Layer 7 of a small transformer language model trained on English Wikipedia (10 layers, counted from 0, width 96). Numbers have three digits each and are written without spaces.
A neuron's activation on a vector x is GELU(weights . x), where the dot is the dot product.

Input weights of the MLP neurons that the questions are about. A number n stands for (n - 500) times 0.0021.
n10: 464692294546353531562514388610487661645606655405462517415640312395355529804478491722362548748773559415672418564711677561191371186639342694577658632708517590565504563591310531509625513856708466656414621634653570654475208469509564632406592623433747814451547492338407438613508356741483584287
n23: 297500550533771414426408364508298466287251578644504555613296468475492552423859610492522444767339280534330278509573465424513703734663828437488561505430558369353457612389365448551546819565604793581576551661504608335429547629202578404492556446368278397739604616556751396648554469442589093471
n46: 437446401325447472612566272550592571478628811603700528431587549550617628331797813565500566659495445412591495667496347504323449550296519630834424321696491444802715628900592284608355251153546373602560412299594372333596561491561521303824844422718557505519312596680390296599688539646308438813
n53: 572516487342808504413549361608391438445556324627552341504560601421299504566722615216449347513647444411396475664827429353500422496470581480539346464281468431546525600450542370405258257638508333890561668529550533400676691658496627851394504399520647657647396412658676692567661342496631487811
n87: 376460544373462521488653545484447571536824415380331488537427180716500266467233813410509596452448605725597454835516504304758558532126647381457618441246500743547662468475426394275478381454427285508434401355320454555682391462748524512443487333347420533420565484550620332412480642472219664459
n117: 534316299591509508412841615431475254349464432496528451492496313568337258297427527357487604544396561594420463435718538371327541549521566558418386577602616204550388585508515466696239463445731719543730727512320760315710354584583581663586625642617589392475678427521580593488963264322426462545
n119: 427578565273409433600531453238570590636472365538706594222764389605654678410579786220203609550417523519624793356464292540389373565377495575655462124611473397814481565457646510605470467174468314289463575486886371466486672735844543398364667435326756586707491606409530572782806417680434495705
n152: 602609556588456511497335525706615518459507439398387503590514490312382457500588569462744631567603686448685546563551666297359742524603476535643536504583801619513694493550583460571659497457413683369580574324336479345593336657556666309455681295538435735756559524468545658469317434586556507462
n170: 800341637508525583296364500479436387446534668379513611517631606596761476478253729487424409528651559376450474509467509414429521191289491504679373509527391629476686804417674509748583351531123393463509208440587544623412539789453282767474509619466721718174610626395375623517475079441396570466
n191: 526590451199818552651408373731559457463504500470529487388450632348504468326623482714391666572216529513533453580711530708301589812548550732572448704643726588532483525572734430351682337560458615589332627348611564681587556397580180587311457363665491684911653517354564677381483240310470530450
n203: 275479368408140769238588650446322611401568361471607423590543562457496514408435472362371271559664514384475541485542519538617537406592391679590436363289439705338636558559431500578551376642529135507456588555578645369478660567430352601467548395382624771320543532705311534670514489540356410649
n217: 439294855610280480477586559361449671318353569595807837535446556469492362441722688641565436471496589699550524409455241504512563500525637260485584271824687602408488573476341609655568687392481607605559504575528376411296727280488450372567464415404310333484411485452580319672438615593579621539
n220: 524530639753610394306643373470401617247405401411402500489492562560608500333609475397128508599496549466583182577433373383702492341448542438380559365353478623696585470321587452465566347445515919463565465585598524780308582653485691565450512196286524293630420500328508331534420319515485472469
n223: 372795537593557257340362550620580761648176618554650710629598467433496496550412808584687473496522583565541365569541397423488615515688229485398723243468556446482689538516731559368583588414246744599519358458372547476598566328342677432504434223564295562453489436406512426507489376402481453416
n247: 286579640665496599511504651473423516481477639434647504691557320587328529399395618504396375496428599785602625508418496441595589473593500372390370313615346260311687618641518671559567669350588733685454372791414264175826386397589268447639461557409492551532736561661558457545473520538446627328
n278: 660536421433357552230789593409662439487669686645468454725596606785594297336432278445678519445627755505455617637536318407662654266534486630272585332624369611601271651533758567429505325491312516171505588262179595619482509391500580725949363486559615684538541254410074381671422456267561391537
n296: 360451371780538277435875685455558500459385336593619429442215588516605488479368582454465695428541508487656627199261388624478534368732583726389547454690280580236631389661611569708514525581508823380287517487479351401599483517365176281416496587242371610685438529611432594362343334516340350670
n309: 833564579470482532624300983401430611387412440449542306627512441598312452539545399357629571583382550682534618422459784548608547519293616504250591491632602449610351412378515492437538604512469557649419796484437761616481405770367437542597370238629572279488504355361345476470439520427559293573
n316: 368619369475243617402486555488605736410650143713612386638584343368263576662713546205491479455446309151425466451406483363452174592566584369328266574653463665456385796624536443569518416535245567346348301759509500613529663720487485605530380467305692564517429475767477418496479292521628643534
n323: 692436583480369098361607368484533604571601487636356328593678543636460488699457554443270454259720331524319339379476318434779471399556602381376638658559544615465500326380689386496544480508439542288606340533362492555746896542500528285308500326384373471622508741417473534392532196677657555341
n341: 488409345533115645410402594614571655467482527357504504489426674613399624515746394374682738540562427251372677433731365514500485607531522541415695426500493690556316349511570670538512441473463479529586410658504527791331291447380870563612428263405569527289404394424605657315456477599387489393
n359: 897543590449662152414606438652271576410865363451465504469330424263368445848514553496486697595509530293608504439705486525691438531666200562705251622559707677358429531357625445518667500382461505682557615496473369418817518419384424421566581666188655334650631478383848604371718458674513473522
n361: 559711500484321533624518371484524223198571583484641592540619675441748439536462622268492463474582291456398427614318591626616729365596648496511516280450504267534549338784432467602578281328417281439548605536549051331358639492460542655612533583488401622446504335410219541294599458405379365667
n375: 624449495665761665463697638384297596454523437657491391218547450315669383649351345169628481571356547467314572670463290676422395374455448638576558469510361704317486509476402334904168415650505538446358395305336930714561293645634527359453461373454807471490565193703382699242285688589782252232

Each question shows a token from some text and the vector x that enters the MLP there. A number n stands for (n - 500) times 0.019.

" the": 461551593636065550487389571524599569404480592505470371493476527497477471380514546500355522488452420525359536557496613441491410469593515507532428558465549366557554385431476467466394478464436623581487575381671589664497612473566563420538428480490344365438475605543688548431448589431533343543
The most active neuron and its activation: n341, at about 7.4

" had": 417456530580249496512433600468492443430432466351460451570480457489409510475587733475509617406446459429423711649417627502466644378654567613583475637547297552512538587373542523507366545449573751428476505568618502470405509541601531719494559455553453444406498548521626438444323721487455419656
Which of these neurons fires most? n341

",": 489422592648194444421306566488663606393508537565495475473431447424524410472566460496469517400367438384401623621515609413440457378635547567454402708510536535434518553401509455544305499518477609456442547349570617534549512477639689497467584462560333431418499545549649562482457651447578360583
Which of these neurons fires most? n375

" during": 388394604570129538439260492515628545296474587544480433515474449507533484505447593515392467400493456408430585666507607534379436331652503602476349574498510513452542632421577420479345451466479603446490579404558542535492585538535638574487541532466423479401517636481667454430507559471508434645
Which of these neurons fires most? n316

"cess": 476547524661396575541517648584496483468549468627443611472454445483404394571497600532425417534462287508461560488389564467430238460661355660388364653456444476489611408448565364431344392362691713512506661441605482482486760335649440442610472493469374504414580468410539502498419536383601469482
Which of these neurons fires most? n296

" in": 484414516501201532647380424488621610455413567491476485552477480502512558495387570508511381471539409421455501673487619373437489248584557487449305614581538532489458565328386562544396333433550611615491616420579460556427590486474693595391551428550409395505550607516613504425469564477547380700
Which of these neurons fires most? n53

" Street": 261581593570384411609435528439597512572452497559542408593582485544482454531563652629439478344501566475557471613551606666408578459628440611549535594358490442364522430289600665537429584425480959377562578459606545415620619372571563535435447443489409340550559523514590501455418617591488442573
Which of these neurons fires most? n223

" October": 368590485706279540561289509600593608575448683584518465499484432502418410450374512607357537364533460457558421705546587453405370335641350542432353621463610448465528470387508410478424505589538617433392498513634522376582585513579631461494505515546392516476552519457624623459530683482496364614
Which two neurons fire most, strongest first? n10, n223

" to": 483455528536074522464362605430571531437486575476389459591562496581489464416486547585463515413502471448356668644434628410488588402599508599353497606529481526450470535389431449495343431534503681409470551389476557473513576550596584649482595555528411502426564469490636513503358653417419440617
Which of these neurons fires most? n278

" rank": 420510592517370547404361684462440639485544539544533590447544369621338532370402582565358483313474342501509445472452612619543427495678468527614385654421543593535536368339536548465398571534492521525575540469519597431647672331581436473482715497480313547365568693395579446472434621464541274500
The three highest activations, in order: n323, n203, n247

" Australian": 456543562514292492601241541550510539497497620557494434384390485511403440388346464615388530381426507459460411634607559485440519422713459588531403594483725498531503527460431489471395403580491634425538528452666467506541663472555489395435420521477228378581503579469707537324490530604463307578
The most active neuron and its activation: n191, at about 9.5

" as": 400368516511167554524301576391578606356399477521551372520448473446459485472536668445442399407464415427468491608529647456584404450591505538499380657467647533507624502412418571492243440428527623466523452435486508511524588546521690550372531478530340474534421575525690542486385592432439388497
Which of these neurons fires most? n316

".": 515454634502164498392267519491553479372564606562563487460443522458586474466443459452401497410408534376493521645475630480480414363610502586462376623455524593449578675404606488516271470469450547482463570361538638544485577555550702569548488473575397474352520644603652495481482540440523458563
The most active neuron and its activation: n170, at about 9.5

" have": 416432633534349594540408520412449477391457527247497426476420372460500569490531710512480633397436439477487611623422643446384630350640542626632455575537282479507607593380522546521414538501502691293476560513605437558403534581541632647472473419484448397530439564452616310415352623458400269606
Which of these neurons fires most? n220

" uns": 314520454507327627570309544430484560511445615504566337655493477542420472422363474608558414430512571421434680638428462607442505348624354454491434501410576490532581526326498456433225611385484573490562429461619570483554542510625448407551509615491335477323401485461693449397365672567540496651
Which of these neurons fires most? n247

" I": 463389573532282497508305547545487540628570608496568489540530483481332448410410516593425603361436512452386527681490586553473689484578344546562449706470375400650317614517461515489400418455485554339579525503499494436591613479608621596467580558530319495649547480584719553471471739569501462635
Which of these neurons fires most? n152

" Spec": 299533564434359483651418441541365584552523528526500439516539447560407575459257459540419524416389581395451577636493627417381661460533429536475370544563514494469429527405523429569322352583515542518503607559556617545513517364549471412440587559476248423582598537583750321629427849474472355537
Which of these neurons fires most? n87

"el": 421524754593446303562468621455624520502554561754438618450403570514373433531413611660445465490393364421567583575468652476456524535502529443388514649519463604492488600509489425518377440461448797453431601561648557446534551547667505482567553417551413371640516480381814438518316604560449540514
Which of these neurons fires most? n217

" November": 436596412577290498533422402707576627703496594420484561570430506456428455502408572475459472468476433534479529670386624326375528347629443544456324713454526526396427415459452445470475420323547549446341559327627473607505474390542631546533629428507330568467585529455488617503496562479589299666
The three highest activations, in order: n152, n10, n223

"ford": 476564709542497289485532609522707631647582459521389567500367412480393388457554752610441476404441509553484556598485612372382604588658540669482474535396437507434615590420512425572536561529483807424435618398514513541528513411531465551446301398437344371596599548480733533476350619592395446497
Which of these neurons fires most? n223